Layer 3 of a small transformer language model trained on English Wikipedia (8 layers, counted from 0, width 128).
A neuron's activation on a vector x is GELU(weights . x + bias), where the dot is the dot product.
The model reads these tokens: " held" " in" " Can" "nes" "," " France" "." " In" " the" " late" " " "1" "9" "9" "0" "s" ","

The vector x that enters this layer's MLP at each token. A number n stands for n times 0.042.
0 " held": -5 -25 -2 -14 44 -15 27 10 -2 -8 -2 13 -15 -31 13 -8 5 -17 22 11 12 42 -59 -16 -22 -16 7 32 -56 20 0 25 21 1 43 -34 -26 9 -4 -26 -8 43 -74 -50 -4 -15 64 9 2 5 11 -16 -16 -8 2 20 39 -22 -3 -8 4 -32 3 -4 8 -8 7 16 -27 -3 -33 -15 -17 2 -28 -15 -13 16 -24 14 4 11 12 -24 3 7 3 20 23 21 -4 27 -2 4 8 -4 3 -21 -19 13 31 13 -13 -29 20 32 -62 -27 10 18 5 39 -7 32 33 10 40 40 7 11 7 -34 46 -8 -21 24 -33 -14
1 " in": -31 -23 -46 -21 52 -19 -43 5 18 -4 -25 19 -7 -18 31 -18 24 -13 28 3 -6 33 -65 -11 -24 -18 -20 33 -62 19 12 40 -25 17 62 -20 -23 9 19 -25 9 13 -59 -55 11 20 25 15 -8 11 -29 4 -16 -2 -28 33 38 11 -15 -7 -4 -6 -18 17 -21 22 -12 26 -21 -21 -41 -20 2 7 -11 -7 -2 -8 -12 18 13 18 -4 -17 10 32 -3 27 28 11 -12 15 -16 -2 2 10 27 -19 22 9 32 25 4 -16 18 29 -1 -43 12 20 -4 11 20 26 0 0 38 17 2 20 -29 -22 22 -16 0 14 -46 -20
2 " Can": -17 4 -32 -8 38 -20 -18 17 10 -22 -23 28 -13 -15 38 -49 25 -42 28 -8 -26 20 -53 16 -7 -27 -1 25 -36 -2 17 -9 -22 -6 48 -36 -38 -10 49 -17 33 -21 -47 -65 -21 -1 46 12 -1 -12 -20 0 -20 -10 16 19 40 10 -2 -5 -20 -1 11 -13 -15 36 24 15 -32 18 -67 11 13 38 -28 -8 6 -6 -12 24 6 21 4 -7 24 44 4 30 21 13 -5 -14 6 -10 6 -15 17 -9 7 6 31 20 2 -11 16 17 -23 -40 17 24 -9 39 -5 19 -6 4 48 -8 13 23 -33 -27 2 -5 -14 27 -31 -34
3 "nes": -32 -1 -22 -19 42 -2 -15 -7 14 -45 -13 -8 -5 -12 19 -27 28 -22 8 5 1 19 -65 30 15 -43 -5 52 -24 16 7 9 -9 19 50 -17 -39 15 44 -21 2 -8 -51 -63 0 8 46 -17 15 -6 -22 11 -13 7 -3 20 28 51 -23 0 -18 -2 20 -44 -5 17 18 2 -30 -11 -61 -15 8 26 -29 17 16 3 -9 16 21 6 1 30 9 30 -12 19 12 13 -1 8 -1 -1 13 -3 14 -3 -7 -15 34 30 -12 -17 -24 27 -30 -41 -5 40 -18 31 -14 40 -38 -4 37 9 11 41 2 -23 -2 -12 -9 15 -49 -8
4 ",": -31 -20 -30 1 28 -2 -8 24 1 -8 -13 12 -25 -30 16 -27 34 -16 36 -19 14 19 -63 13 -15 -33 -1 26 -42 14 8 15 -24 24 40 -26 -26 29 30 -38 26 8 -57 -74 -5 -7 32 1 12 0 -17 2 -8 -5 -21 14 40 34 -15 -11 -9 -21 26 -26 -2 17 -18 28 -26 -31 -73 -25 21 30 -19 19 -10 -2 -33 -11 33 4 11 18 20 29 5 15 27 14 1 48 8 -13 10 11 26 -2 14 6 24 23 1 -10 -2 38 7 -34 11 8 -11 3 4 24 -12 -9 30 26 1 28 -22 -26 16 8 -13 -6 -45 -22
5 " France": -21 -4 -22 -10 41 -26 -15 7 8 -14 -20 15 -11 -23 6 -48 38 -33 23 12 -18 39 -56 -2 -11 5 -7 49 -44 11 -2 15 -8 -2 31 -19 -37 12 27 -22 -7 -19 -40 -34 -4 -13 48 -8 3 -30 3 27 -18 -1 -29 6 5 39 -20 16 -13 -29 12 -25 18 15 3 10 -35 -21 -78 7 40 23 -18 18 -8 -2 -22 6 3 11 -3 21 21 23 -23 26 8 23 -1 18 -5 -8 -16 30 31 3 28 2 41 6 3 -17 13 42 -19 -54 -1 30 9 31 28 35 6 6 43 7 3 15 -15 -46 51 -13 -9 -12 -30 -31
6 ".": -39 -37 -23 -2 33 -7 -20 11 0 -11 -5 30 -34 -2 13 -23 40 9 44 15 -7 25 -52 -7 -2 -16 -6 15 -51 14 1 26 -10 -14 39 -37 -32 0 4 -48 -4 -10 -43 -45 2 -7 47 4 7 -24 -1 -5 -6 -4 -4 14 23 13 -7 -5 8 -17 9 -26 2 13 -8 24 -23 -40 -62 -32 13 26 -2 3 1 -2 -23 -10 5 12 3 -7 2 42 -3 35 -5 38 11 48 -1 -29 -5 19 18 -9 12 28 48 19 -19 11 -20 53 -20 -37 13 1 6 -1 27 26 -9 10 56 25 -11 48 -14 -32 28 -1 -9 6 -33 -21
7 " In": -42 -16 -61 -9 58 -21 -31 22 7 9 -18 32 -2 -17 10 -17 23 -6 27 15 -13 15 -65 7 -19 -30 -23 19 -45 11 3 20 -14 -4 45 -18 -21 6 11 -21 2 1 -68 -43 20 26 24 7 -12 17 -29 2 -28 -4 -19 22 35 16 23 10 -13 -13 -6 11 -18 11 -23 40 -36 0 -53 -14 10 24 -26 -15 5 -29 -16 14 13 29 -20 -5 20 25 -14 28 8 14 -6 12 -10 -10 -6 -7 24 -10 7 7 54 32 -10 -20 -1 43 -25 -40 3 4 14 21 24 13 8 7 56 16 25 24 -30 -24 19 -12 8 22 -16 -19
8 " the": -35 -14 -25 -17 37 -27 -15 7 5 -15 -23 18 -20 5 14 -25 33 -7 16 9 12 34 -74 18 -25 24 -30 33 -45 7 28 40 -9 -6 37 -23 -1 -1 24 -9 -9 -10 -68 -44 4 -11 17 6 4 -7 -20 15 -14 -16 -3 37 46 21 -9 -16 -13 -31 27 -5 -13 28 -6 -1 -34 -15 -43 -11 -1 11 -37 -17 10 -7 -6 10 5 25 5 -17 18 42 -3 32 26 0 -8 34 17 -4 -1 4 18 -8 21 -9 32 20 7 -7 -19 55 -29 -22 19 15 18 -4 20 21 -13 5 39 -2 26 1 -13 -26 25 -17 10 17 -62 -27
9 " late": -35 -2 -55 -35 27 -22 -10 11 31 -1 -30 13 -26 -2 28 -6 29 -4 30 19 4 25 -94 25 -28 5 -7 18 -50 -11 -3 16 -13 -6 57 -29 -31 0 9 -7 -10 -10 -58 -45 -9 8 37 7 -20 0 -19 8 -10 -2 -18 51 44 17 -12 13 -24 -9 29 -18 -4 20 0 2 -33 -25 -44 -8 -3 17 -31 -23 26 -12 1 16 6 27 25 -2 26 33 6 31 3 7 7 10 6 -1 2 18 22 -1 9 3 15 -3 15 9 -7 43 -24 -34 2 17 -8 -7 19 -5 -8 -2 41 10 8 20 -1 -36 34 -9 14 15 -26 -27
10 " ": -46 -23 -31 0 53 -31 -27 23 -9 0 -8 34 -15 2 20 -23 28 -26 17 10 -11 46 -79 29 1 9 -17 24 -39 5 -6 6 -17 11 62 -30 -36 11 0 -24 12 1 -40 -62 -15 -3 33 9 -5 2 -13 30 -13 9 -19 35 37 7 3 -18 -34 -37 17 -7 -14 11 -12 3 -34 -16 -43 -18 0 -7 -31 -4 17 -10 -12 11 9 18 5 4 40 61 4 45 22 12 -10 9 29 4 -5 5 11 -20 25 -7 33 19 4 3 9 26 -22 -26 23 5 6 -4 32 1 -18 1 21 0 28 25 -23 -25 12 -3 -10 12 -32 -31
11 "1": -36 -25 -44 -24 63 -23 -12 3 4 -7 -37 14 -22 -20 22 -10 34 -14 21 21 -4 28 -67 41 -3 10 -29 19 -45 8 -20 5 -22 19 54 -21 -38 0 2 -8 -5 1 -26 -72 -2 -1 37 0 -12 24 -5 26 -24 9 -29 47 28 12 -22 1 -22 -28 13 -23 -16 25 -5 18 -29 -24 -59 12 1 10 -26 3 14 -2 -5 10 -1 29 28 -3 35 44 -11 49 14 13 4 12 14 -13 1 17 22 1 11 6 19 17 2 -20 -1 20 -42 -25 20 -16 -5 -12 27 34 -16 16 43 2 11 32 -16 -29 13 -3 -8 12 -31 -18
12 "9": -34 -13 -28 -30 58 -20 -4 12 5 -5 -18 25 -38 -19 32 -10 29 -16 15 8 7 20 -74 34 -5 4 -24 31 -41 8 -7 20 -28 14 43 -26 -49 17 -13 -15 -10 -2 -38 -47 -2 -3 23 9 0 29 1 22 -19 1 -27 42 5 25 -6 -6 -6 -28 2 -12 -15 21 -6 36 -8 -9 -52 10 -7 17 -36 0 19 3 -1 8 3 20 26 13 27 42 -2 56 7 5 18 21 19 -29 -1 -3 13 8 18 7 23 24 -4 -9 6 38 -37 -27 13 -3 -30 -7 24 34 -10 -1 48 5 -4 31 -41 -32 -3 -18 -20 22 -42 -36
13 "9": -40 -13 -17 -30 51 -8 -3 14 0 -7 -9 20 -42 -22 29 -8 27 -21 14 10 3 22 -78 37 -7 6 -24 28 -37 -2 -6 19 -17 15 50 -23 -49 17 -13 -15 -12 -1 -52 -34 3 -2 11 13 -8 24 2 8 -7 1 -28 43 2 26 -1 -11 -9 -21 0 -15 -13 15 1 44 -13 -6 -50 11 -2 17 -35 6 23 6 3 8 4 21 22 17 21 41 0 55 5 10 10 31 15 -23 5 7 7 7 28 8 32 18 -12 -4 12 33 -27 -27 9 -3 -39 -2 19 30 -10 8 46 3 -13 33 -45 -35 -4 -22 -22 17 -40 -42
14 "0": -40 -12 -4 -37 33 -8 -12 19 -8 -6 -3 7 -40 -20 22 -6 28 -22 19 15 -3 32 -78 46 -4 8 -38 34 -26 -16 -5 21 0 4 47 -20 -40 7 -4 -19 -21 -5 -56 -39 5 6 10 4 -19 5 -5 -7 3 11 -30 44 10 24 8 -14 -25 -22 8 -14 -21 3 18 39 -39 -12 -53 8 18 7 -19 23 18 7 -3 18 2 14 6 8 15 52 -5 60 9 15 -3 39 10 -17 17 16 8 -9 18 6 29 13 -1 6 19 17 -18 -29 18 -3 -36 1 21 18 5 21 48 7 -18 24 -41 -42 18 -13 -15 4 -32 -33
15 "s": -59 -22 -7 -40 27 -14 -3 5 -10 6 11 33 -22 -17 27 -2 15 -19 -2 31 0 31 -66 23 9 14 -24 27 -34 5 20 8 -13 9 53 -25 -37 -3 7 -35 0 -13 -71 -29 -7 7 26 -12 -6 0 -10 -9 12 -2 -22 26 13 31 -27 -11 -19 -16 32 1 -33 17 18 28 -36 -4 -41 -2 2 19 -22 21 9 -21 -34 12 15 14 -9 5 18 41 10 37 15 27 -4 37 3 7 30 -1 -3 -18 11 -17 36 21 -26 17 13 31 -7 -21 13 6 -27 9 0 3 7 38 46 11 4 47 -36 -45 27 -14 -10 -6 -39 -28
16 ",": -40 -31 -21 -9 29 -5 13 15 -4 13 -19 20 -26 -18 11 -12 30 4 23 -1 6 28 -75 29 -17 13 -12 8 -43 2 5 22 -13 13 34 -19 -29 10 20 -47 7 -2 -73 -46 -1 0 35 6 -3 1 -15 -8 0 -8 -26 27 39 28 -4 -29 -13 -25 30 -11 -10 30 -13 24 -39 -11 -60 -19 11 28 -21 11 -4 -18 -32 -7 23 15 10 -2 24 35 4 21 25 19 18 51 -1 -9 13 -2 20 -7 15 11 31 40 -21 14 17 22 2 -25 11 -10 -20 -1 12 8 -6 9 44 22 3 23 -21 -48 33 -2 -23 -14 -29 -28

Each question shows the input weights of one neuron of the MLP. A number n stands for n times 0.011.

n563 (bias -0.063): 0 6 0 19 9 -6 3 17 1 7 46 29 5 20 31 -1 33 3 5 32 35 35 3 -14 -5 -32 -3 23 -35 -16 -5 -24 9 -36 -2 -5 3 -24 7 -21 30 1 29 26 20 -7 -21 44 12 -2 -9 -25 20 -3 25 -5 26 12 2 -10 -32 29 -20 -6 23 34 -13 5 37 -5 12 -74 -11 33 38 1 -15 26 -21 -23 19 -31 7 -17 -4 -10 -8 -10 -48 11 23 -7 -12 6 25 -19 7 20 -28 -4 -8 -36 20 -3 -10 -9 -19 -23 6 -46 26 -28 -22 -14 14 17 26 -13 -25 13 -10 -7 -35 -11 -15 -2 -5 -21
On which token does it fire most, and how strongly? 6 ".", at about 2.7

n412 (bias -0.042): 40 -25 -4 -8 5 14 -7 32 -13 -22 2 -31 6 13 -10 -17 -9 -3 36 16 18 29 -14 25 13 -8 -11 -31 6 5 53 1 -4 -1 -45 15 9 -21 -22 56 -48 -12 3 31 -20 7 -1 -25 -12 -9 19 -27 14 7 -28 20 12 38 3 36 1 26 16 -9 20 4 -1 10 -15 -35 12 -39 -13 -34 -6 -35 25 -7 -10 -11 20 -3 -6 -48 30 -47 24 -3 -2 1 8 15 3 -13 3 -32 -25 -36 -5 -9 -20 18 31 20 -23 -1 1 7 12 31 22 -16 -10 -20 -3 5 16 -14 9 10 8 -8 26 24 -9 -28 -15 27
On which two tokens does it fire most, strongest first? 9 " late", 8 " the"

n672 (bias -0.039): 12 -2 -15 18 12 -26 2 -24 10 -2 -12 7 -28 -19 1 34 19 8 18 1 -20 10 14 -65 10 -2 51 8 2 0 11 -18 -3 11 2 4 -1 -16 7 -19 -5 -10 -16 -23 17 -23 -28 -10 -33 15 13 12 0 -20 19 12 11 1 -8 10 -17 15 2 14 -20 -2 -9 5 30 6 33 -29 -27 12 -36 -19 21 1 -10 24 9 -2 8 -22 -6 11 -23 -6 20 -2 3 -25 8 -14 16 13 37 -13 -19 -2 29 -18 7 31 36 -9 -5 10 25 6 -18 10 -29 14 -2 -26 -23 -2 3 -52 -14 0 7 -5 25 -6 29 2
It fires most on token 1 " in"

n113 (bias -0.052): -36 7 -1 -29 1 12 37 -2 0 -11 -9 8 15 11 -1 -45 -19 4 2 -19 2 -27 4 32 16 -41 28 14 -1 -6 1 -27 -1 46 -10 1 4 -16 -14 -7 -15 -49 33 11 27 -3 -12 11 -11 -40 29 12 -16 -3 -6 0 -2 -31 12 29 -5 13 17 -4 -11 28 -12 -22 17 3 -12 -8 1 22 -22 -5 -12 1 33 -15 29 1 50 -22 9 15 39 -30 -6 -9 -10 4 4 33 10 -7 -22 -11 -10 24 31 4 1 2 13 6 -34 0 12 -16 14 5 19 -33 -17 -25 17 -26 -50 10 -5 18 48 -14 8 -1 21 9
On which two tokens does it fire most, strongest first? 2 " Can", 9 " late"

n82 (bias -0.021): -35 23 -11 9 -12 -2 -14 16 7 -3 3 -26 -23 -3 18 11 -3 -6 28 -9 -27 4 -1 10 -49 22 45 -8 0 -18 -13 -23 -12 -4 33 -14 -19 9 -25 -5 28 -11 13 17 -5 21 20 15 11 -1 55 19 -34 2 -7 2 -19 -11 -3 -13 -2 -1 -18 22 -25 16 -7 -1 8 -18 -13 13 -4 -16 10 28 34 -13 -2 29 -5 -4 6 -20 20 3 -16 9 -37 -11 -2 31 9 -5 13 -18 16 9 -25 -45 -9 -1 -4 23 47 5 7 -4 -11 -15 29 54 -21 -16 18 11 -36 -14 8 -44 14 12 8 -20 17 -3 7 14
It fires most on token 10 " "

n50 (bias -0.029): 4 -24 17 19 -5 -19 20 8 -23 -32 -50 -33 13 -22 3 17 39 -5 -10 -21 19 12 27 1 -25 10 -21 -80 -7 5 61 -12 22 -1 -26 -21 18 -2 18 -16 1 36 -8 14 -27 16 16 25 -42 0 11 39 1 -13 12 47 -31 26 16 5 -21 -23 10 -11 11 -9 -25 -8 6 3 33 -5 -18 33 -1 33 -31 33 4 -7 -15 22 -20 -15 -29 -24 11 -37 30 11 11 -11 19 -12 5 -30 17 11 5 15 18 15 20 31 8 43 3 -34 14 -5 15 -6 -3 -44 9 19 9 -48 -1 -34 2 -47 -7 13 9 11 6 19
On which two tokens does it fire most, strongest first? 8 " the", 16 ","

n489 (bias -0.018): -2 29 5 -10 6 -8 -6 4 -33 -24 -19 -14 -25 17 10 4 19 -24 -7 -10 -14 -6 24 -10 -18 29 -15 -15 -1 -2 33 25 -2 12 -5 -8 -10 18 0 17 -12 44 -12 14 9 -15 8 0 3 -4 -10 -12 29 22 -30 -12 -14 16 -8 33 27 30 -14 31 11 -3 -1 11 -33 -7 -1 -1 -48 -23 -4 48 25 1 -6 -16 -7 -8 -32 -27 26 -2 10 -1 14 -23 3 25 -32 6 15 -26 19 -10 17 -15 2 -1 -27 5 -15 -27 -5 0 -8 3 -23 5 28 -5 -18 -25 -18 19 -11 9 -32 30 43 -16 37 -3 24 26
On which three tokens does it fire most, strongest first? 1 " in", 15 "s", 14 "0"

n24 (bias -0.000): -9 -5 -12 -14 -13 30 -6 -14 -21 -1 -23 7 -13 16 0 35 -4 -20 -37 -27 0 13 -26 29 -31 -39 -17 -20 17 -2 -3 16 11 4 10 -3 13 15 -23 -40 27 4 -24 13 17 -2 -10 -4 9 -1 3 -11 -4 -14 -5 47 -35 3 2 4 52 -8 7 5 17 2 -28 13 -4 -24 36 7 23 13 -12 26 23 19 36 -17 5 -10 12 -3 -13 -24 -22 -4 -3 -3 -12 -7 -26 13 10 -12 9 28 3 -20 34 -7 34 7 1 -16 -24 39 22 6 5 -3 8 -21 6 4 4 -9 -7 10 -11 -24 0 -24 7 -5 1 10
On which three tokens does it fire most, strongest first? 13 "9", 14 "0", 12 "9"

n194 (bias -0.054): -17 -38 29 -15 1 35 41 -11 -22 -32 -1 -7 37 8 21 13 -10 3 -10 13 54 3 17 -14 12 8 20 -10 18 -4 1 -18 18 -39 -3 -6 -21 31 -27 -9 -3 -1 0 -23 1 -8 -38 6 31 -42 -8 10 -5 30 26 2 9 28 0 -24 1 11 47 -1 29 10 -22 -16 28 -13 -31 -7 -5 72 38 -16 5 26 -17 -36 -22 -10 -31 -10 15 -43 12 -10 -8 -25 22 10 -21 -31 -7 26 -5 18 -19 3 27 44 0 43 9 -28 -34 3 25 16 -3 -11 12 14 -12 -11 -20 -23 -22 27 -13 -28 26 7 -21 5 -1 10
On which two tokens does it fire most, strongest first? 6 ".", 16 ","

n290 (bias -0.015): 3 -11 12 0 -6 36 19 -4 23 -17 -14 -10 9 -1 16 3 8 -5 -4 24 1 38 -34 -1 -48 -11 -23 -7 32 2 -14 7 5 2 -22 -23 46 -1 37 -2 -10 -5 23 32 -41 -12 -13 -8 7 -21 -31 -14 -11 -16 -19 -16 23 -8 15 -9 -9 -18 -42 -24 35 37 17 7 -41 10 -9 14 -18 9 -5 -32 7 8 -7 17 5 -8 12 13 -3 16 -12 -1 -14 -24 4 -9 -6 6 28 -6 -2 29 47 2 15 8 29 7 11 -22 -18 4 -9 5 35 8 12 -6 -7 35 0 -14 21 -27 31 5 36 -38 -10 -48 22 -21
It fires most on token 5 " France"

n712 (bias -0.047): 11 -8 11 -13 7 12 -16 -3 6 11 14 -28 8 -11 11 26 -2 0 -12 9 -4 -37 20 -9 -10 -8 26 -13 -17 -23 -2 -11 21 10 -13 10 -1 10 16 2 -30 35 -17 5 -20 15 3 8 -2 14 10 -7 26 -50 -37 20 -24 1 24 -8 23 -27 -31 -25 15 -5 3 -27 7 -2 -9 -22 -10 -2 38 10 -24 -5 -1 -15 3 -1 -7 -25 -33 4 17 70 17 1 -24 1 4 -10 -59 28 44 -4 1 11 24 -2 26 25 -13 4 31 41 46 5 9 -26 -6 -27 -25 -5 8 -14 9 4 -2 -7 -10 -5 -26 8 -29 7
It fires most on token 6 "."

n573 (bias -0.050): -5 -29 1 -3 4 14 42 8 -42 39 -17 -5 32 -12 -2 -26 27 17 -47 14 14 -14 12 -29 24 37 -20 -12 18 -2 23 12 -35 19 -22 -25 -19 -1 10 -6 32 1 6 17 -7 -21 9 -7 -46 -38 13 6 27 -25 -10 41 9 -7 20 10 22 -1 -3 17 -8 11 -44 -31 17 -6 -5 -3 22 -48 -17 -39 27 19 17 -37 1 16 -21 -42 -39 23 -3 11 38 36 -15 -6 21 -3 -19 -12 29 -3 8 -6 -1 -5 29 8 -14 -19 -23 -6 7 -21 17 -10 -23 11 14 -2 27 41 9 36 7 33 -12 18 -23 -8 -29 10
It fires most on token 8 " the"

n112 (bias -0.051): -21 13 21 24 -7 -12 -4 9 -6 16 -10 -23 47 20 25 -10 5 -35 1 -24 -17 10 -8 3 -13 23 -2 -2 -25 11 1 -3 54 -1 -9 -15 -8 41 20 44 14 5 12 24 -7 0 24 17 0 11 35 3 -10 -13 -31 -31 -32 -32 -34 3 20 11 -23 33 -33 -5 4 16 -21 10 17 -36 1 3 87 -33 3 21 -2 -18 -13 37 8 -7 13 -14 28 13 5 -24 44 -31 -15 -35 -29 -14 -2 3 -33 3 2 31 -29 -20 1 7 12 5 3 -21 -9 -9 -41 -5 10 -4 -26 24 31 19 -26 -13 14 -9 -41 4 -29 -15
It fires most on token 0 " held"

n362 (bias -0.055): -33 -20 -32 -7 -16 -1 28 -18 14 27 -6 8 -29 -6 -7 -14 3 12 37 26 -3 -33 20 -18 -3 -8 -6 0 41 -10 22 -17 46 20 -4 41 5 11 -16 15 1 -10 -13 18 45 -20 11 -22 4 -10 -6 12 -12 -22 0 53 30 4 17 16 -15 8 18 21 -4 -22 -17 -19 -26 -17 -21 8 18 -18 -43 -21 -37 -10 6 3 -35 -38 -45 -2 28 -8 10 -6 18 44 40 -28 -22 42 31 -36 -5 -46 -4 -10 19 5 -9 27 -28 29 1 14 11 5 2 7 -14 2 -24 -6 -5 -21 -14 12 24 9 15 -15 20 -11 48 4
On which two tokens does it fire most, strongest first? 7 " In", 9 " late"

n435 (bias -0.053): 1 13 13 -18 -15 -10 13 -17 9 14 5 4 11 -3 -25 21 -6 -23 -17 14 1 -11 -1 22 -21 3 15 28 17 -24 -43 46 8 -56 39 -25 8 -28 14 -15 6 6 -32 28 31 -5 -3 29 -36 -29 6 4 49 -17 -10 -2 30 -20 -2 9 -26 5 -1 -22 12 -7 -19 10 28 4 19 1 -31 -39 13 -2 24 -17 9 6 28 8 17 -24 7 5 -32 25 -25 15 -3 -1 -20 36 14 29 -11 54 46 -1 -2 -29 -1 14 23 2 20 -36 1 28 1 2 15 2 -22 -2 -36 5 -19 16 28 -7 -29 -14 -10 -19 -17 17
On which token does it fire most, and how strongly? 9 " late", at about 2.3

n490 (bias -0.068): 3 -31 -46 37 -17 27 16 8 -22 11 -5 -19 46 16 0 -15 2 12 -20 -22 31 10 -29 45 18 44 40 -2 22 -19 -25 -41 15 4 -9 -18 -30 44 0 -16 44 5 1 23 9 -16 -13 31 -25 34 26 -17 -7 -16 0 -8 -45 14 6 -19 -11 17 53 3 -17 19 -22 -28 -6 25 3 34 -8 26 1 -2 -13 -3 -6 16 12 -16 10 0 -46 47 -31 24 -19 -10 3 5 1 -5 -5 29 1 -34 -5 -22 -15 -6 -24 -26 8 -18 -18 -24 -2 -6 30 -9 -13 60 29 28 -1 -12 -39 -25 23 7 -10 -27 16 19 2 -30
It fires most on token 13 "9"

n52 (bias -0.033): -30 -51 3 -19 -20 -24 27 16 -30 -14 6 20 -6 8 11 19 -24 -21 -2 22 -32 -10 12 33 12 38 11 14 14 -35 -23 21 -22 -11 19 -13 7 -6 -17 16 -19 -4 -1 17 -3 -4 -10 39 21 15 0 0 26 9 -7 -8 -18 -7 -15 18 -27 1 -42 34 -16 11 -16 -16 17 -1 11 20 -31 -6 15 -4 -25 19 -3 -22 24 -14 -16 -30 25 -25 -37 27 11 23 34 17 3 -14 -4 16 -3 -17 20 18 -16 -20 -29 19 -11 -25 26 -6 23 -16 25 1 26 61 5 -3 9 4 -35 2 12 17 24 -6 37 -41 28 -40
On which three tokens does it fire most, strongest first? 14 "0", 13 "9", 15 "s"

n126 (bias -0.042): 27 -16 0 -4 3 -24 6 6 -35 -39 6 -21 3 -15 7 -46 12 -25 20 18 -12 37 -3 -3 1 -8 15 4 25 20 5 -34 -22 -10 -8 26 -19 38 -8 -18 34 61 0 31 26 -26 -11 -22 -14 20 -39 0 -27 38 17 17 -16 57 -24 -14 -5 -1 -39 -25 -7 -24 -16 5 0 -19 24 30 21 -1 7 5 -13 4 -15 -30 36 11 -10 15 -10 -10 31 0 6 -32 25 -18 12 30 37 -1 3 41 -31 -2 -19 -29 -41 5 8 6 22 -29 31 25 -2 8 -13 1 24 -22 1 10 -19 -15 -16 8 6 3 -8 4 25 16
On which three tokens does it fire most, strongest first? 4 ",", 3 "nes", 5 " France"

n53 (bias 0.003): -8 2 23 20 -21 -3 20 11 -8 8 -28 0 -21 -3 -27 3 -1 -35 -13 30 -17 -19 -11 -34 7 -31 27 9 8 -12 -16 11 -12 -13 11 -22 1 -2 -11 -9 12 28 53 -2 7 10 -1 15 -6 -5 -13 22 21 1 2 -22 -19 5 5 -2 6 -20 19 15 -35 -13 -2 4 -12 -22 -34 6 1 10 8 -9 9 -5 18 12 -7 53 3 2 43 -27 18 35 42 -35 21 19 -22 -16 47 5 -7 -6 26 22 -19 7 -17 21 -42 5 -3 -4 22 14 -11 -3 14 -7 -33 -7 -18 21 -15 -6 -12 10 2 -25 30 -20 -10 14
It fires most on token 4 ","

n56 (bias -0.052): -18 4 49 11 -37 -21 22 -15 -22 5 -9 3 31 2 4 -11 15 15 -18 -5 11 -19 5 -27 8 31 -37 9 -16 -14 4 -36 -7 -16 -26 -33 -29 7 -10 -22 37 -5 -18 -9 14 32 -23 14 -14 -26 -16 2 6 6 31 -15 22 0 -3 23 13 -1 12 -28 -51 6 -10 -15 7 -7 -23 9 14 27 -5 -35 -1 63 5 24 3 1 -6 -10 -3 -29 -3 -18 40 -29 -4 -10 32 30 -9 20 21 -11 -2 -22 13 9 21 -1 3 -24 40 5 -4 27 7 -1 21 -15 27 -31 1 16 -19 53 -11 3 -4 -2 50 6 -19 2
On which three tokens does it fire most, strongest first? 2 " Can", 8 " the", 4 ","

n414 (bias -0.044): -3 11 29 -6 8 10 -40 25 -27 -9 17 8 39 -27 29 -6 -14 -2 21 -4 -4 11 -16 -1 15 19 18 -45 -28 33 5 -6 -6 24 9 7 -4 -14 6 20 16 23 26 -5 -4 -36 -30 -16 -6 -10 15 9 5 -42 -7 21 17 -17 -19 -15 -15 -23 9 -29 29 -26 -43 31 8 26 -37 -9 -22 -29 51 -1 26 -1 25 -43 -3 -20 0 20 -24 38 -25 11 4 1 -15 -8 35 38 37 -6 3 -10 20 1 24 -11 -13 -31 31 -11 6 12 34 -6 -7 -16 -28 18 -6 3 -53 -17 8 -13 -4 11 9 26 -11 -2 23 -14
It fires most on token 10 " "

n44 (bias -0.056): 1 28 8 -21 -22 -2 20 47 -6 8 22 24 -21 9 4 48 9 -29 -34 -2 9 -8 -38 -10 20 -1 27 47 17 -14 7 6 5 25 -7 7 1 -30 0 -15 -10 -12 -15 24 -16 12 -30 25 6 4 -13 -20 23 -13 -30 -7 -30 -20 14 -21 -6 5 -1 28 27 -4 26 11 27 15 38 -9 -37 18 -13 6 -11 14 -11 12 -14 1 -4 -33 -26 28 4 -8 -22 10 -7 -19 -14 12 2 39 22 -10 16 -36 42 -33 28 21 14 30 22 3 -4 -2 -5 -13 -43 -10 -24 9 37 1 -14 -5 -35 6 -2 -9 -30 5 25 -36
On which three tokens does it fire most, strongest first? 15 "s", 14 "0", 13 "9"

n3 (bias -0.023): -19 17 -17 42 -13 13 -7 -15 31 11 -29 -11 9 3 -44 20 -16 -18 19 3 -41 16 5 -19 0 4 2 0 6 10 0 8 26 -24 -46 26 29 17 -15 23 10 -2 -15 -10 7 14 -14 -1 -32 21 4 -12 -9 1 -6 39 8 -16 30 24 35 5 15 -26 -22 14 7 -4 -6 58 -51 -16 4 -6 2 -20 -14 -22 17 -19 -19 -12 -3 6 -27 -4 -40 11 -25 -19 15 0 -25 20 -12 4 -6 -16 0 12 26 4 -11 50 -6 -7 -10 -11 -11 13 -3 14 -8 21 10 17 -7 20 -23 22 1 -4 11 20 -13 22 5 7
It fires most on token 7 " In"

n504 (bias -0.036): -9 -6 4 23 3 -3 -3 11 -1 -11 -28 3 -2 29 -29 -44 -29 -42 -24 2 28 -12 4 -16 24 3 7 27 36 27 0 -2 -30 -13 -14 -47 23 12 -13 2 20 -3 8 8 17 -26 -6 16 -22 43 8 -21 14 16 -13 29 -23 8 -5 -3 21 -55 25 1 7 2 -16 -13 -12 -12 -1 -23 -35 -13 23 -19 7 -2 35 -33 -11 -16 28 -9 -16 12 23 -7 27 15 -5 -15 14 -36 13 9 13 13 -22 -32 34 1 31 -3 -10 -13 -2 8 40 9 6 -36 4 19 -8 19 24 16 36 -27 40 28 -14 9 -31 2 -17 -6
On which three tokens does it fire most, strongest first? 8 " the", 10 " ", 11 "1"

n546 (bias -0.043): 15 28 23 8 -1 -11 31 17 -25 -25 -19 -4 -10 -2 -27 27 21 -56 27 -10 15 -27 -52 -12 26 -3 -32 -27 13 -3 6 -8 13 3 -13 13 -3 -8 9 62 12 19 14 9 -21 -3 9 14 2 40 13 -19 9 27 -26 25 -16 18 40 1 7 -30 -21 1 11 10 -22 -33 12 -20 -18 60 6 -14 13 38 -11 -4 -20 -30 -18 -3 25 11 -23 39 26 -38 15 29 -13 -21 -29 20 -3 29 -15 11 -36 -7 7 -6 8 -6 -18 12 -28 16 20 -17 -2 -24 22 -15 -5 -43 -11 5 21 12 -1 1 14 22 -20 -44 7 17
It fires most on token 11 "1"

n577 (bias -0.040): -36 -10 14 0 -24 -1 3 -4 -12 7 3 11 -25 -15 6 1 -2 -11 12 -31 -11 15 -15 3 -21 27 20 8 -12 1 -9 -14 13 22 -2 17 0 11 19 18 -7 -10 -23 14 18 -11 -9 -25 34 -22 -2 7 51 18 -29 -23 12 11 21 -13 -5 55 -31 19 0 1 30 -25 18 -37 2 18 40 -19 14 -20 8 -27 22 28 31 -1 -5 10 6 -39 -10 15 32 18 -24 -1 -13 20 26 8 -13 -20 2 -25 -44 -20 -4 18 21 4 4 -14 -9 -19 -10 43 19 -6 1 13 -28 12 13 21 -29 -8 -19 -5 12 6 -15 12
On which token does it fire most, and how strongly? 15 "s", at about 1.9